Layer 10 of a small transformer language model trained on English Wikipedia (16 layers, counted from 0, width 96).
A neuron's activation on a vector x is GELU(weights . x), where the dot is the dot product.

Input weights of the MLP neurons that the questions are about. A number n stands for n times 0.00095.
n16: -64 -17 -58 -95 -65 -71 -32 149 -68 29 -8 -63 37 354 -118 -8 192 -61 -109 336 -84 -44 -189 -42 318 -37 68 -35 245 73 17 4 -164 4 65 -112 75 118 172 -212 -90 191 -229 212 42 -16 -59 -143 47 47 4 24 181 394 113 -105 -110 -63 -207 24 -234 -36 -35 -231 -57 -136 -125 49 74 -69 -226 -94 45 -291 160 256 -217 156 -74 103 -239 60 76 -130 -28 -16 132 75 107 -45 -37 -126 -19 106 51 -17
n44: 29 61 -56 147 -145 -327 170 -28 150 -49 -40 166 142 309 -25 40 97 92 -55 -147 -124 -145 -12 37 130 125 183 29 -23 -16 81 88 8 34 -18 -313 -198 -76 91 48 44 -256 -214 -4 194 -12 16 28 -50 -69 -19 -141 84 107 172 72 -131 -61 127 -96 -4 -82 -30 169 279 -54 73 83 36 -283 90 -153 -98 77 39 -236 -51 254 118 72 12 8 -37 -193 -162 -23 24 88 -95 -24 -230 -115 -33 307 -41 -216
n59: -305 -66 -145 20 -57 164 0 18 -114 -40 -93 -51 71 245 -35 -188 65 136 7 128 38 -88 -105 -22 -26 94 -144 -57 -72 -95 29 -10 232 101 146 33 117 65 111 265 -47 -63 -207 -14 -167 35 -66 -50 105 162 -156 -52 -109 -74 0 84 195 -38 44 83 70 73 94 -323 -88 -157 -255 -25 211 67 -91 37 -57 76 -80 -25 121 -4 49 25 -180 -33 -96 -7 -170 56 -61 161 52 124 -93 100 33 195 179 191
n65: 219 11 73 7 -37 66 -152 -58 176 223 40 -128 -51 -111 -208 99 101 -369 -43 4 -170 111 -14 4 -48 -4 -43 46 -63 29 -63 192 101 -27 -169 59 -159 139 -164 -22 40 -71 -140 154 -48 50 82 54 -42 73 130 21 172 90 -43 -232 -134 -174 250 35 -110 121 -17 18 -161 -131 48 91 -43 -50 32 -155 176 144 60 -37 -33 -123 230 150 -79 105 -138 -210 -183 -120 69 87 -76 141 -18 -220 86 -100 49 63
n98: 221 7 11 108 40 227 -14 4 -34 -58 199 155 -25 134 51 215 -200 79 -101 -211 -3 -56 87 -183 62 14 14 -56 -171 101 -101 -106 21 7 -92 150 123 -7 -96 -115 7 -136 -157 32 -90 -7 73 -110 -193 -44 -93 -75 -34 -154 28 215 164 102 0 -106 237 146 133 186 -102 307 83 75 -202 39 -63 -30 49 68 -24 -136 85 15 -188 -111 -70 -221 11 -106 48 38 46 -95 -214 -137 50 149 3 44 26 -135
n112: -77 -104 -142 -86 -117 209 -231 63 34 -56 114 19 -369 33 7 -12 -116 66 46 288 -61 19 23 -40 -36 162 -179 -29 4 92 64 -157 226 128 -51 -177 171 -52 -39 -146 -273 0 -278 -95 91 -4 72 234 -143 142 4 172 -12 -97 92 -266 -16 261 288 -68 27 69 47 -45 58 8 4 105 0 -8 65 118 -12 -63 179 43 179 265 -37 -271 23 85 -88 4 -53 -140 -126 131 0 -27 133 25 -110 -130 -61 -116
n117: 56 -37 -116 56 141 -17 38 14 100 -230 -90 3 114 244 -77 151 -27 -87 84 -187 84 162 -31 151 7 4 -56 -216 -55 -78 18 58 -78 211 156 -126 -7 -174 -57 4 -54 120 155 -33 -124 109 -110 -218 -52 10 -48 165 102 -89 14 103 132 332 26 69 144 248 -37 76 -7 -14 -244 82 -199 53 49 205 25 -189 63 83 -128 18 -42 -209 -64 -44 -55 -27 -142 94 244 -93 82 28 -104 -43 -3 -126 -41 -121
n142: 109 4 -4 89 -122 -68 184 -72 73 -155 72 108 -67 -49 -79 -93 9 93 365 -155 -8 0 -33 -108 210 329 -247 316 -174 -12 -111 0 105 284 63 -132 -86 24 -34 -303 -72 -126 45 -140 111 -103 95 88 -269 81 -4 -380 -97 -144 -153 -143 130 68 -17 -90 -157 -140 -83 53 71 115 -21 202 29 146 62 289 -116 115 127 -119 -50 -17 -89 -13 25 -244 43 -4 98 -188 68 258 -224 21 -4 51 119 124 83 -104
n159: 139 -112 -198 -104 -251 124 146 -25 -202 273 134 -48 -29 -84 -97 0 102 88 -62 274 -4 45 -110 56 286 161 86 190 -217 -144 -51 36 -163 -8 -245 -190 -204 64 -134 38 25 -191 8 -59 127 37 -60 17 4 28 279 -145 -22 13 254 120 -43 -188 99 -32 62 -151 0 -211 -149 94 -51 138 29 41 197 -39 -66 97 200 -76 216 56 97 88 -99 26 -168 94 154 -244 -324 92 183 -174 29 -109 49 215 48 -73
n186: 31 -147 53 -108 -14 -50 216 -27 -73 -42 -57 -43 -184 83 -108 23 -56 4 85 -89 -77 -186 59 89 69 -92 -63 0 -51 115 42 -119 177 92 67 -95 130 -25 64 -122 68 -42 112 -160 54 174 162 30 327 -40 -244 -163 131 136 30 40 -143 180 186 80 263 -70 197 -255 74 -70 84 -75 -8 -48 100 71 -4 -172 -206 -114 19 -268 -251 83 -45 273 4 -99 51 -70 -80 65 224 120 -271 105 -55 -25 -90 -85
n190: 25 212 -84 -26 223 38 -62 -60 -119 150 175 94 67 -121 -43 -28 -249 101 -105 -195 -12 -27 -101 -61 69 -32 -101 38 19 0 12 -69 -214 -89 107 -24 -81 -68 -91 40 75 -63 -4 -64 141 47 -199 44 46 50 8 -270 -96 -33 206 190 -139 64 -94 -203 58 -46 89 -131 -94 100 -165 238 -67 180 152 -66 102 -88 306 16 -122 167 -8 -16 78 -292 20 48 -58 119 136 -4 405 236 -20 -44 227 314 -54 -187
n192: -28 -8 341 163 -140 -7 -223 -93 -134 -12 85 66 50 93 48 -62 -110 -146 140 31 -7 136 4 79 -67 62 -26 248 52 166 121 -96 31 72 -111 -228 -211 95 50 -241 -96 -308 -148 43 -23 34 67 65 -64 -37 156 33 77 -95 -203 -49 177 81 -106 119 -113 7 86 93 227 -52 -86 115 -65 144 136 -108 -220 198 19 -108 73 142 77 193 8 52 126 -79 -227 -86 58 96 -56 -69 -199 -179 248 -110 -72 -24
n196: -64 -148 -12 122 104 12 136 8 84 13 157 160 262 43 147 162 -193 -83 -101 55 -136 -207 -193 55 172 359 -72 209 -170 -69 0 32 -213 50 -183 -62 4 243 -119 -33 29 -23 -135 187 -42 8 67 -148 52 -130 -219 -134 203 -102 32 140 182 -86 -232 231 -4 -4 31 -88 -57 -160 59 37 -107 8 158 64 171 -29 -249 37 20 59 17 45 61 9 51 246 -143 -24 -83 -91 -227 224 -152 196 176 -16 -128 -274
n217: -92 -210 -211 -95 -4 -160 203 280 383 -119 -117 -22 46 -34 -79 206 134 -108 188 114 36 -41 159 5 95 -226 68 -93 -54 160 180 -116 195 -9 194 -178 38 -111 149 188 51 -22 188 28 80 -210 262 -42 -131 -45 -194 125 -201 197 -274 -203 48 -18 -263 189 -192 73 230 -239 -188 -27 -99 -330 -9 -5 46 121 110 -28 -45 234 83 86 -256 -23 119 -125 10 -156 -248 221 187 -303 -53 -55 -51 13 194 44 -5 91
n236: 95 -367 -287 -94 -49 151 44 -187 149 -11 -32 130 -220 -92 -72 21 127 -215 100 -97 -96 -76 147 123 -68 -93 17 126 -30 149 -57 -13 63 -76 -16 -99 -89 -107 -144 50 119 56 44 85 103 310 83 49 22 -34 37 -10 155 -4 -76 30 40 181 119 207 83 99 -102 -65 -125 -68 54 -165 7 17 14 179 -31 -68 3 -42 -175 -101 7 -102 10 251 54 -13 -71 -27 4 -10 -26 -202 -21 -36 -102 237 190 32
n273: 41 -31 -48 -48 204 54 -283 39 -286 -18 148 112 56 9 -74 -48 -56 -74 133 116 -258 -13 59 143 89 -40 -51 -14 -96 34 0 -134 69 122 -153 -149 13 -46 61 137 157 235 -201 -246 305 -85 36 148 -141 58 135 196 -55 -121 149 167 -237 79 94 114 -299 0 89 -147 -137 -241 -13 22 464 112 -60 109 0 18 30 -39 104 -224 -211 144 -176 -234 -9 -57 21 110 227 192 -208 26 -113 -37 67 282 -109 58
n302: 117 181 -11 55 11 64 80 196 112 -23 90 107 97 -87 -13 -200 -171 119 -37 -107 -201 -63 -88 262 199 -91 -190 -4 108 -22 -450 83 -146 63 90 -162 34 -4 75 61 -60 115 36 42 76 -29 61 64 -165 -25 123 -58 -83 -74 33 -44 -208 -125 111 -58 -103 0 60 199 203 18 -88 -109 -60 -33 22 -12 -59 -53 26 4 -82 100 -44 320 -15 -78 -189 -199 -51 58 -38 154 203 -41 108 -147 -24 -353 51 115
n306: 12 -12 -40 -40 33 -11 156 94 64 200 4 15 -86 -37 -21 -28 33 -83 -196 -24 202 -185 -65 93 152 -230 145 41 -53 -100 72 -248 4 150 175 91 -52 131 23 -12 -55 4 -215 -237 255 -8 -184 -223 -82 94 11 8 -45 158 -12 29 -48 -4 -181 254 -23 92 48 68 267 -65 -211 203 179 224 -27 -57 197 48 54 -102 -160 -8 -277 232 -93 -89 149 -165 68 106 240 -255 8 -113 -39 -51 -114 -63 -90 40
n313: 222 13 -42 -58 95 -60 -16 -287 20 -21 -46 -92 92 -13 -132 -76 300 -462 -33 -215 57 -91 -172 -61 193 183 66 67 -61 -87 0 40 -88 0 35 17 4 -120 59 -162 38 -176 -105 -47 -128 326 107 -138 -9 24 -24 -242 -80 247 49 72 -250 -209 203 -150 -12 168 39 -85 -21 -151 30 -197 88 174 -74 -118 62 183 271 97 -46 -143 84 85 -4 148 445 -177 -106 49 -30 77 -22 -58 50 -172 111 96 -105 56
n323: -27 -36 16 -170 -42 111 -72 -36 -16 -102 149 -37 -113 -126 -17 13 -21 -147 -111 93 -72 -22 -69 -286 -102 16 -28 116 28 83 -79 -47 84 6 -69 137 3 -108 -36 79 0 -60 -187 55 85 -124 -7 252 -155 56 91 189 170 -67 70 -107 73 19 -33 31 -70 54 -72 163 26 -204 115 155 71 80 16 30 22 -3 -73 -101 280 183 3 -162 -105 -87 -103 42 219 154 -45 -22 192 -119 42 69 23 123 -128 -175
n334: -46 -100 -13 -197 116 25 348 62 -330 -204 -45 30 31 61 99 125 -42 -211 240 -27 130 -144 104 55 -54 -171 117 -277 -162 48 -23 -132 -137 0 -74 295 63 250 138 126 -239 25 98 278 198 135 -245 -80 28 34 -86 -26 -5 -197 91 19 64 161 123 -189 -135 -104 141 86 315 -4 180 -35 -88 -57 17 -111 -22 -67 -100 227 13 78 42 -45 92 -5 59 -427 -241 -56 -111 -179 -23 75 -75 -161 93 68 97 264
n338: -169 121 50 -25 -4 -52 276 -9 -149 -83 227 86 72 33 -41 -50 67 115 80 69 18 -316 18 186 134 133 102 167 -257 138 133 56 -131 -42 0 -182 28 -246 -45 78 90 -29 -52 -146 478 258 23 -108 -312 0 -127 -39 -342 327 -75 -279 -130 -73 -9 315 -226 4 165 53 -130 70 37 90 -122 -13 351 71 89 -211 -154 286 -58 -84 -53 -55 -152 -215 -74 182 -4 -53 59 160 -188 49 -86 80 4 30 -14 23
n362: -58 146 -151 -87 25 -39 15 264 76 -38 150 218 -26 -193 -118 -128 -40 -91 -66 119 113 66 95 85 -15 -228 81 52 -263 -96 -164 -119 -150 -63 -56 -15 15 -57 146 -197 -146 35 -94 23 -84 63 -142 116 -90 205 -25 -32 -134 178 -7 32 -223 39 23 40 -165 22 119 -7 -241 -201 -53 -127 -15 48 66 -55 -163 84 44 185 -86 54 372 151 100 4 -69 -53 174 171 106 -284 12 37 -26 164 10 -96 125 -96
n371: -274 150 -36 49 -74 116 49 144 0 142 47 37 75 53 -90 -194 258 -94 -91 11 -10 28 -171 165 204 -22 -66 125 -89 70 84 -41 -118 70 3 166 36 44 29 54 4 -140 55 61 69 221 -179 -146 187 192 55 99 218 -33 -77 -148 -147 -99 44 17 165 -108 164 -256 -46 28 -301 75 39 56 53 -60 282 72 -7 -205 -25 -33 151 -29 -124 100 -4 50 -111 49 -4 17 119 -43 -168 -143 -10 -174 -82 -26

Each question shows a token from some text and the vector x that enters the MLP there. A number n stands for n times 0.011.

"%": 12 -93 94 190 267 -10 -23 -44 -96 169 -129 -152 -16 -33 89 -107 206 85 -83 -77 28 202 100 -89 69 122 45 9 13 22 143 -4 -4 -187 236 55 -58 -130 -95 69 -17 -9 16 -134 -37 175 -76 119 59 33 -10 82 -8 -211 -61 -79 19 159 -67 -164 143 -7 -15 -20 -63 117 23 -96 134 31 -36 29 -128 -58 -245 -19 -19 20 -2 -55 40 2 -96 54 87 17 -5 -163 -70 -41 -40 107 -218 -124 97 54
The two highest activations, in order: n117, n236

" A": 56 -77 140 98 66 -39 -68 -138 -81 33 43 -165 -124 -10 65 116 -4 -135 -226 1 104 13 -4 -6 106 21 -7 45 83 122 77 72 35 -41 -43 -102 53 -44 -106 -167 -70 113 205 -20 -18 -69 10 199 -145 -81 102 -6 -52 188 -124 -83 46 -42 145 24 78 -122 -81 112 114 -12 21 -71 197 14 -167 -9 81 62 -51 35 -93 88 -44 -171 120 32 -82 159 58 -44 -6 -38 -98 12 -50 339 -223 -200 -35 19
Which neuron fires most, and how strongly? n112, at about 1.7

"e": 88 13 -18 15 -37 -91 14 -200 -192 192 -126 -199 108 65 92 2 -5 -5 -125 -62 131 24 -186 108 90 35 26 -17 -14 169 52 172 72 -336 -95 -72 67 16 -14 6 -140 109 123 -149 -113 -109 -52 90 -100 26 169 -36 68 -24 37 13 79 -104 92 -54 76 5 -123 115 62 18 -42 43 103 4 30 -24 -109 -68 -13 -7 -50 77 -14 -70 113 195 -22 59 44 10 30 -6 -214 17 -39 225 -225 -78 -24 130
Which neuron fires most, and how strongly? n159, at about 0.43

"omin": 44 -53 -35 -35 237 -121 -181 -105 22 246 -25 -106 27 -69 96 28 -56 -109 -306 -37 50 -16 12 4 -71 23 28 9 4 95 119 123 70 7 60 -86 -69 -188 -138 26 99 222 99 -65 44 -49 40 -108 60 -72 115 136 2 91 11 9 -52 -115 -2 -18 182 -170 3 264 46 35 -50 35 -36 3 -27 -44 -37 19 -37 59 -96 12 26 22 -3 -87 -77 238 26 -161 -35 -25 46 69 113 114 -387 -13 58 74
Which neuron fires most, and how strongly? n306, at about 0.34

" fire": 18 -72 188 -14 -7 -56 10 -30 -307 122 -24 -292 2 33 86 -145 -71 -26 -124 -25 156 10 -125 -36 49 -4 4 26 132 102 22 -12 83 -78 106 44 -5 -98 -53 -40 26 158 135 38 -50 -10 22 18 28 23 220 56 -45 -65 -202 -31 -102 3 49 -131 126 -117 -112 114 -5 66 207 32 70 -72 -130 -7 -16 27 -218 -30 62 63 126 -168 133 -28 -9 -68 -17 99 82 -137 -32 123 23 185 -159 -46 11 141
Which of these neurons fires most? n334

" c": 55 -94 164 89 245 -35 -25 -114 -93 235 -54 -151 -25 77 -110 89 -114 -126 -186 22 161 136 96 91 -80 81 29 28 3 -74 -9 13 124 -272 85 3 1 -103 0 25 -14 91 133 30 -86 -4 -30 -20 -75 -47 86 47 67 6 31 -37 98 -59 10 -206 243 -76 -58 45 -37 31 38 -65 133 -50 -336 -84 66 92 -90 -37 -192 55 33 -78 116 53 73 90 43 70 43 18 -72 123 19 32 -114 -112 -145 26
The two highest activations, in order: n313, n65

"reme": 4 -34 31 108 58 -104 70 -143 -95 194 -30 -225 85 -61 205 -54 14 -94 -308 -42 58 156 26 103 -42 -51 48 118 198 -22 73 27 -35 -107 26 3 -113 -53 -10 33 -94 242 193 -73 -6 43 -28 -32 102 115 50 46 69 -26 -134 -73 -163 -100 -20 -132 -78 64 -200 22 13 -74 65 -44 67 -68 -11 106 70 -81 -141 79 -69 57 184 -17 48 -78 -68 -81 144 -3 88 -50 -12 -35 -44 202 -192 -138 121 126
Which of these neurons fires most? n362

" Sup": 44 -12 218 253 69 32 77 -141 -146 64 50 -244 3 73 4 0 -82 -101 -237 36 -40 76 46 -40 18 -34 20 48 40 13 75 95 -87 -65 6 137 -77 20 -116 -45 -12 337 278 -32 28 -53 29 -73 1 4 139 71 -38 68 -227 -100 -79 -8 54 -147 113 19 -134 -8 20 0 67 75 94 -111 -94 48 8 -82 -254 61 24 30 87 -55 116 123 -71 -115 60 -42 42 -134 -97 37 8 173 -33 -264 -8 41
Which of these neurons fires most? n65

"-": 217 29 28 128 272 -145 24 -180 25 149 -147 -211 -28 1 45 161 41 -105 -98 -106 213 56 28 38 63 66 -9 107 116 132 32 24 -7 -170 29 -80 18 -158 -173 -100 -78 22 175 -84 -64 -14 -36 -60 -58 -6 147 103 -189 6 -9 -82 59 -83 155 -13 129 -111 44 113 88 41 124 28 130 76 -180 -48 -22 -44 -66 35 -22 41 -21 -142 4 8 -22 -1 73 -38 10 -89 9 15 -44 136 -72 -175 -144 13
Which neuron fires most, and how strongly? n313, at about 1.6

"lin": -161 -135 40 149 141 -51 -18 -69 -148 161 -78 2 99 -52 108 -73 -3 -50 -171 -83 31 0 -78 57 -44 12 -36 -7 111 217 -49 71 -37 2 93 125 -89 71 -155 13 20 350 89 74 -26 -79 50 -182 47 72 147 102 7 14 -217 51 -44 -86 51 -53 -19 -143 -153 104 -130 175 34 -117 10 -85 21 50 69 -5 44 161 -126 40 101 -175 -15 55 36 51 -36 -86 -67 -99 -14 21 -91 286 -158 -89 53 163
The two highest activations, in order: n236, n371

"2": 51 -69 46 -19 200 -112 -99 -25 -251 216 -28 -110 168 54 130 68 -41 -41 -139 1 85 237 98 -32 115 9 -59 202 35 58 63 120 109 -123 109 -46 22 -19 -16 -32 -20 -32 110 -3 -19 9 -50 -39 -83 -75 160 14 163 -80 -80 33 25 -171 -14 -23 211 44 -57 -15 43 -35 102 -23 14 36 -83 -44 -55 7 -225 82 -65 63 -70 29 76 -21 -97 50 144 -36 18 -267 -263 6 -136 55 -137 -160 -70 -12
Which of these neurons fires most? n196

" -": 39 -86 56 85 140 15 76 -35 -103 113 -118 -299 92 116 6 41 39 46 -106 -51 77 103 142 -17 78 81 143 21 28 73 39 82 34 -180 155 -106 -53 -113 -60 -95 -11 31 22 -153 -87 -20 -206 85 -81 -60 147 132 -124 5 -201 10 25 -82 48 65 96 -176 3 -3 -15 5 151 -52 242 78 -90 9 -144 85 -228 -4 -41 -21 14 66 56 46 -54 -95 47 98 34 -86 -169 -83 17 168 -82 -117 -28 120
Which neuron fires most, and how strongly? n306, at about 0.58

" hold": -81 45 65 52 134 26 -84 -65 -39 100 -30 -78 -60 -36 -53 5 70 100 -257 -48 -41 -61 17 -68 36 59 92 156 54 154 98 53 7 -33 231 92 112 -109 -30 120 24 283 234 31 -78 48 -154 156 58 64 49 -17 -202 -58 -73 -54 -76 53 -137 -1 122 3 -111 154 60 40 79 -198 121 -49 -124 -44 -135 -99 -216 61 -39 -107 114 -237 -32 129 -11 52 -23 -11 1 -40 -207 -31 26 105 -127 -12 12 80
Which of these neurons fires most? n236

" 100": 34 -42 156 116 269 -103 45 -94 -77 146 -28 -117 -8 153 68 -51 27 -42 -133 2 21 179 237 -75 195 -131 -4 127 1 76 62 112 7 -110 164 70 -14 -46 -14 46 16 228 -8 5 -54 -5 -103 6 49 -136 180 13 -36 -123 -155 24 75 -31 29 23 166 -140 73 13 -97 62 100 -21 164 -65 -45 31 -35 88 -147 -29 -218 0 -127 -98 129 -64 -68 -3 -35 -32 -14 -105 -191 -17 -48 20 -151 -179 -130 31
Which of these neurons fires most? n98

" ": 16 -55 22 188 87 -23 -9 -73 -47 97 -27 -90 88 96 38 50 -91 -110 -171 -155 100 5 -16 54 -32 -41 27 63 -61 78 68 121 -27 -246 78 -108 -52 6 -117 -75 56 125 -59 -104 58 -99 42 12 80 16 125 129 -51 38 7 86 -10 -52 143 -178 170 90 -48 119 187 -44 -69 -26 147 -78 4 6 -172 135 -195 -35 -4 52 78 -10 199 20 -180 78 120 20 23 -14 -107 -87 -74 122 -229 -234 -98 101
Which of these neurons fires most? n44

"===": 78 -3 70 32 112 -80 75 -139 -29 160 -110 -232 120 -106 81 -74 -74 49 -30 -79 75 69 -28 2 121 57 172 161 -29 157 -2 34 -32 -85 56 -22 -5 -97 -132 8 -1 175 17 11 174 -107 31 190 -79 79 97 187 -96 3 -165 -96 -84 37 -1 85 208 -104 130 -57 86 -25 -77 -60 73 113 -194 26 -110 94 -104 -23 -132 -57 40 -207 -14 76 0 -52 69 -66 -55 -24 -94 40 -1 224 -71 -39 -130 -122
Which of these neurons fires most? n338

"57": 60 -35 -64 -7 261 -111 -98 -97 -240 45 -107 -75 119 91 196 -30 0 66 -151 1 -26 136 100 -10 164 -18 68 70 82 67 14 107 70 -57 26 -24 47 -55 -13 92 105 -45 -33 -127 -125 86 -141 80 20 -11 130 10 -37 -88 -246 51 -86 -213 51 -134 120 -80 -79 45 -33 67 74 -102 131 125 -39 -22 15 68 -243 148 -193 49 -84 10 61 96 -108 -36 60 27 -56 -79 -89 19 -104 162 -180 -72 78 128
Which three neurons fire most, strongest first? n59, n273, n313

" |": 61 -100 82 48 315 27 -66 39 -50 137 -116 -301 -67 -53 -146 44 53 -123 -155 -54 133 80 133 19 132 22 46 131 135 50 159 60 125 -58 199 91 -2 -37 -93 -48 -65 157 169 24 -17 23 -199 37 -36 -58 6 105 -49 -32 -166 -55 -35 -211 -12 -12 -11 -41 30 154 -4 44 43 -152 140 -54 -131 29 -154 17 -54 64 11 -13 18 -81 -160 77 -12 -2 54 -144 52 2 112 -61 -77 148 -129 -97 10 72
Which neuron fires most, and how strongly? n65, at about 0.56

" tra": -188 -29 37 106 257 -117 91 5 -231 -6 -90 -160 -97 29 -57 2 -2 -43 -217 48 214 73 -139 54 61 -8 25 -111 255 116 -89 148 32 -140 -11 66 82 17 -63 -50 -8 270 133 79 -88 -105 61 -7 46 -13 63 8 -25 -24 -181 -13 85 85 -35 -124 121 65 -40 88 -4 34 98 -50 69 -50 -172 -71 90 -37 -145 76 -42 95 103 -90 82 -50 46 33 2 -137 -34 -94 -46 57 -25 238 -58 13 -140 89
Which of these neurons fires most? n334

"====": -31 50 207 -61 133 -50 62 -74 -26 127 -130 -239 231 -33 -79 -35 -31 67 -107 48 42 64 -67 121 -36 75 146 96 37 19 -45 -35 -34 -165 71 12 -50 -144 -74 -16 89 341 -105 -93 41 -49 -113 127 99 100 32 131 56 -81 -262 -2 -40 -90 -5 50 39 -117 68 14 -83 58 44 -77 103 67 -272 93 -24 165 -181 86 -100 -43 80 -98 7 68 -51 -28 81 -60 -16 -43 -16 14 -67 283 -20 -43 -8 -128
Which three neurons fire most, strongest first? n362, n273, n371

" %": -49 -8 200 -13 284 -21 -85 -57 -18 67 -38 -164 -57 5 14 -36 23 54 -187 -32 0 124 71 -58 44 47 17 47 71 103 -2 65 -49 -172 122 -23 22 -160 -15 132 108 231 77 -107 -169 107 -180 82 -12 37 78 142 -105 -42 -157 -80 -93 147 28 26 31 -184 -83 82 115 154 32 -85 72 122 -58 40 104 54 -166 135 95 91 -77 -67 -4 -49 -174 -30 -55 -76 -82 -105 -93 -109 -95 150 -84 -130 139 80
Which three neurons fire most, strongest first? n117, n338, n302

"son": -50 48 202 -7 236 -251 -133 35 -115 285 -150 -167 91 13 58 -111 -68 -112 -70 -17 72 34 92 57 37 -50 -47 149 34 156 -159 52 -19 69 148 57 -11 -5 63 -38 48 283 17 -146 -118 -39 -4 3 102 37 132 53 20 -32 -134 -97 -10 -143 61 -171 88 -114 19 75 -83 33 101 -46 24 33 -125 -78 -52 -86 -57 20 -29 -35 128 -43 42 -2 -93 9 30 -84 129 -123 50 27 -108 256 -164 -57 122 43
Which three neurons fire most, strongest first? n362, n302, n65

" of": -54 -222 35 -21 102 -91 -5 -14 -29 214 -34 -268 64 -89 -36 31 -17 -118 -78 1 64 167 -34 -14 73 -67 44 295 45 21 32 40 -3 27 97 67 -103 -86 -103 -119 36 199 146 202 74 -10 -187 133 -20 -64 123 103 -12 -45 -94 29 76 -151 25 -109 181 -50 68 -31 28 37 -17 -157 91 -82 -118 13 -103 2 -5 -10 -143 11 26 2 88 65 45 24 61 -140 -13 -198 -11 -23 -15 241 -18 -69 -115 125
Which of these neurons fires most? n236

"\n": 143 -37 10 -79 182 -45 -96 -69 -112 52 -175 -247 24 -12 -17 21 -80 42 -21 -167 158 99 7 105 101 -21 127 119 76 77 44 68 -28 -147 -49 -50 115 -150 -66 -75 -57 263 -15 -18 40 -75 -40 135 -34 128 70 30 -89 -54 -58 -11 51 -106 122 57 153 -141 178 63 113 82 -27 -110 134 36 -138 -20 -56 17 -95 -76 30 126 -14 -191 54 65 6 95 47 -247 -82 -75 -25 142 -73 121 7 -131 -6 -24
Which of these neurons fires most? n112

" f": -1 4 134 -55 137 -10 96 1 -136 66 -140 -183 59 6 -65 -39 -155 -111 -136 6 95 -42 -30 -31 16 79 90 23 44 1 -136 165 -31 -206 48 107 -116 -51 -81 31 -66 41 218 -164 53 -102 20 141 73 -86 41 66 -93 150 4 -181 41 -136 13 -130 79 -40 -18 -19 -62 161 95 -42 176 66 -32 158 -69 87 -212 -89 -37 112 143 18 105 -75 37 -35 32 42 69 79 -157 -35 -22 209 -53 27 -175 98
Which three neurons fire most, strongest first? n338, n323, n313

" (": -49 -52 127 184 214 -7 -63 -190 -47 177 -228 -156 60 16 -22 34 -79 -60 -13 -83 27 128 -27 91 55 -47 1 137 -5 -9 103 169 31 -169 39 0 43 -77 -44 -123 36 170 92 -147 -146 -31 -73 35 66 129 86 99 -119 -65 -148 -96 78 -33 186 -50 50 -16 -97 -102 -41 67 24 -37 78 -81 -208 -92 -55 148 -111 3 -21 36 70 -52 96 90 -116 23 40 -38 11 -139 21 164 56 193 -16 -109 -134 129
Which of these neurons fires most? n65

" this": 14 67 -45 49 45 -110 61 -128 -71 94 -14 -204 167 62 111 -47 -92 -9 -237 -5 -17 -7 38 52 119 -108 50 77 -59 12 14 -13 62 0 168 -76 -64 -83 75 -164 -62 68 -50 -100 154 -71 44 80 -31 98 189 18 15 -35 6 12 26 23 86 -170 190 -180 -158 80 13 42 39 -139 50 -158 -4 56 -106 137 -71 -3 18 120 122 -201 205 3 -37 37 63 -13 -88 22 -9 -75 23 266 -230 -60 -107 99
Which of these neurons fires most? n44

"ase": -68 -13 133 -130 107 -132 2 -102 -1 154 -15 -274 21 -3 184 14 -53 131 53 -13 105 129 -101 -82 127 118 -14 -62 -28 33 -86 31 174 18 23 84 -29 -77 -123 15 12 6 105 101 -27 -124 -95 101 -23 -99 109 148 -140 -89 70 -36 17 5 3 -84 11 -191 -100 -31 -34 27 186 -7 90 63 22 39 -129 -23 -343 -90 -56 117 33 4 178 36 12 33 91 -18 -6 -195 -84 -78 38 201 -106 73 -75 46
Which of these neurons fires most? n323

"und": 26 -19 180 19 48 -170 -113 -103 -91 122 -47 -49 161 66 31 -132 -48 -51 -24 18 26 33 -33 -105 138 114 87 44 70 67 -49 20 99 -107 18 -21 -197 16 -53 75 -4 265 190 -29 24 -146 32 102 -141 -84 104 174 14 -36 -5 -21 96 -82 -234 -3 166 -135 -106 -53 -26 65 145 -61 81 -33 -69 -46 -72 29 -322 40 -69 128 121 26 55 17 43 112 -14 77 51 -226 -168 96 -40 104 -61 -10 -102 -14
Which of these neurons fires most? n196

" th": 11 -48 75 3 256 -71 53 -86 -159 -11 -188 -160 -66 90 -68 31 -43 -129 -30 -86 45 101 -36 33 91 78 117 102 17 161 -106 -5 18 -249 167 -51 56 -211 -16 4 7 111 95 -83 -74 -98 127 102 98 -8 252 -61 -54 -73 -20 15 68 -93 -1 -88 272 -19 70 -13 -36 55 -9 -18 59 -90 -179 -29 -17 -62 -40 -5 -112 228 197 7 18 53 -25 -51 118 -51 13 -177 -111 35 70 183 -27 -5 -133 51
The two highest activations, in order: n313, n98

"x": -81 -10 147 16 96 -173 60 -80 -35 -4 -104 -57 230 27 67 -157 -19 30 -43 11 100 61 -205 23 38 4 1 23 43 103 93 165 -56 -116 90 119 -84 -53 25 -83 18 -12 208 -42 -22 -180 -143 -5 -124 50 5 -1 92 -77 77 50 -39 -134 112 -11 169 -63 -170 39 161 148 63 -147 80 -50 59 -44 -53 64 -144 75 70 33 -2 0 135 -7 -159 -20 95 31 -36 -220 -63 -21 -1 249 -274 -201 -42 110
Which neuron fires most, and how strongly? n302, at about 0.66

"7": 59 -56 12 -83 177 -92 -83 -24 -264 199 -93 -119 212 37 147 47 -45 -53 -143 15 14 203 60 -12 121 -4 -17 171 8 100 110 60 137 -119 77 -44 16 -91 3 5 1 11 17 40 -94 -10 -17 92 -109 -88 183 63 108 -56 -99 -1 83 -193 14 -78 173 16 -75 23 54 33 79 -18 67 20 -6 -57 65 14 -296 99 -60 76 -67 -2 40 -80 -100 21 165 -4 -3 -252 -246 11 -134 74 -81 -52 -119 25
Which of these neurons fires most? n196

"gin": -184 -67 26 -82 295 -190 -104 -8 7 128 77 -152 -56 -26 32 43 -38 -38 -283 -15 155 28 75 5 -71 61 28 185 0 141 -78 -22 10 41 173 60 -58 -182 -18 -38 48 268 204 38 -41 -35 16 65 -3 -108 156 67 -82 -107 -92 92 32 -33 30 -106 246 -88 -56 165 -52 14 198 -165 106 -61 -56 -61 -82 -55 -111 -17 5 92 52 -75 35 -55 -101 -136 78 -35 67 -82 57 -48 -50 225 -32 -87 54 70
Which of these neurons fires most? n323

"un": -1 -150 65 150 50 -87 -47 -323 -150 107 -77 4 -10 87 245 -38 -123 -176 -106 -29 36 33 37 -22 -58 47 40 -15 89 106 26 169 128 -114 27 8 -21 67 -217 139 15 232 -25 -64 45 -177 118 -20 71 -139 57 104 -74 81 -47 104 -23 -106 24 -32 136 -158 -149 112 88 39 147 -31 -9 27 16 21 -132 -10 -13 21 -109 47 100 -57 -2 3 77 159 81 -87 -51 -128 -65 -21 -91 182 -152 -60 -26 104
The two highest activations, in order: n236, n196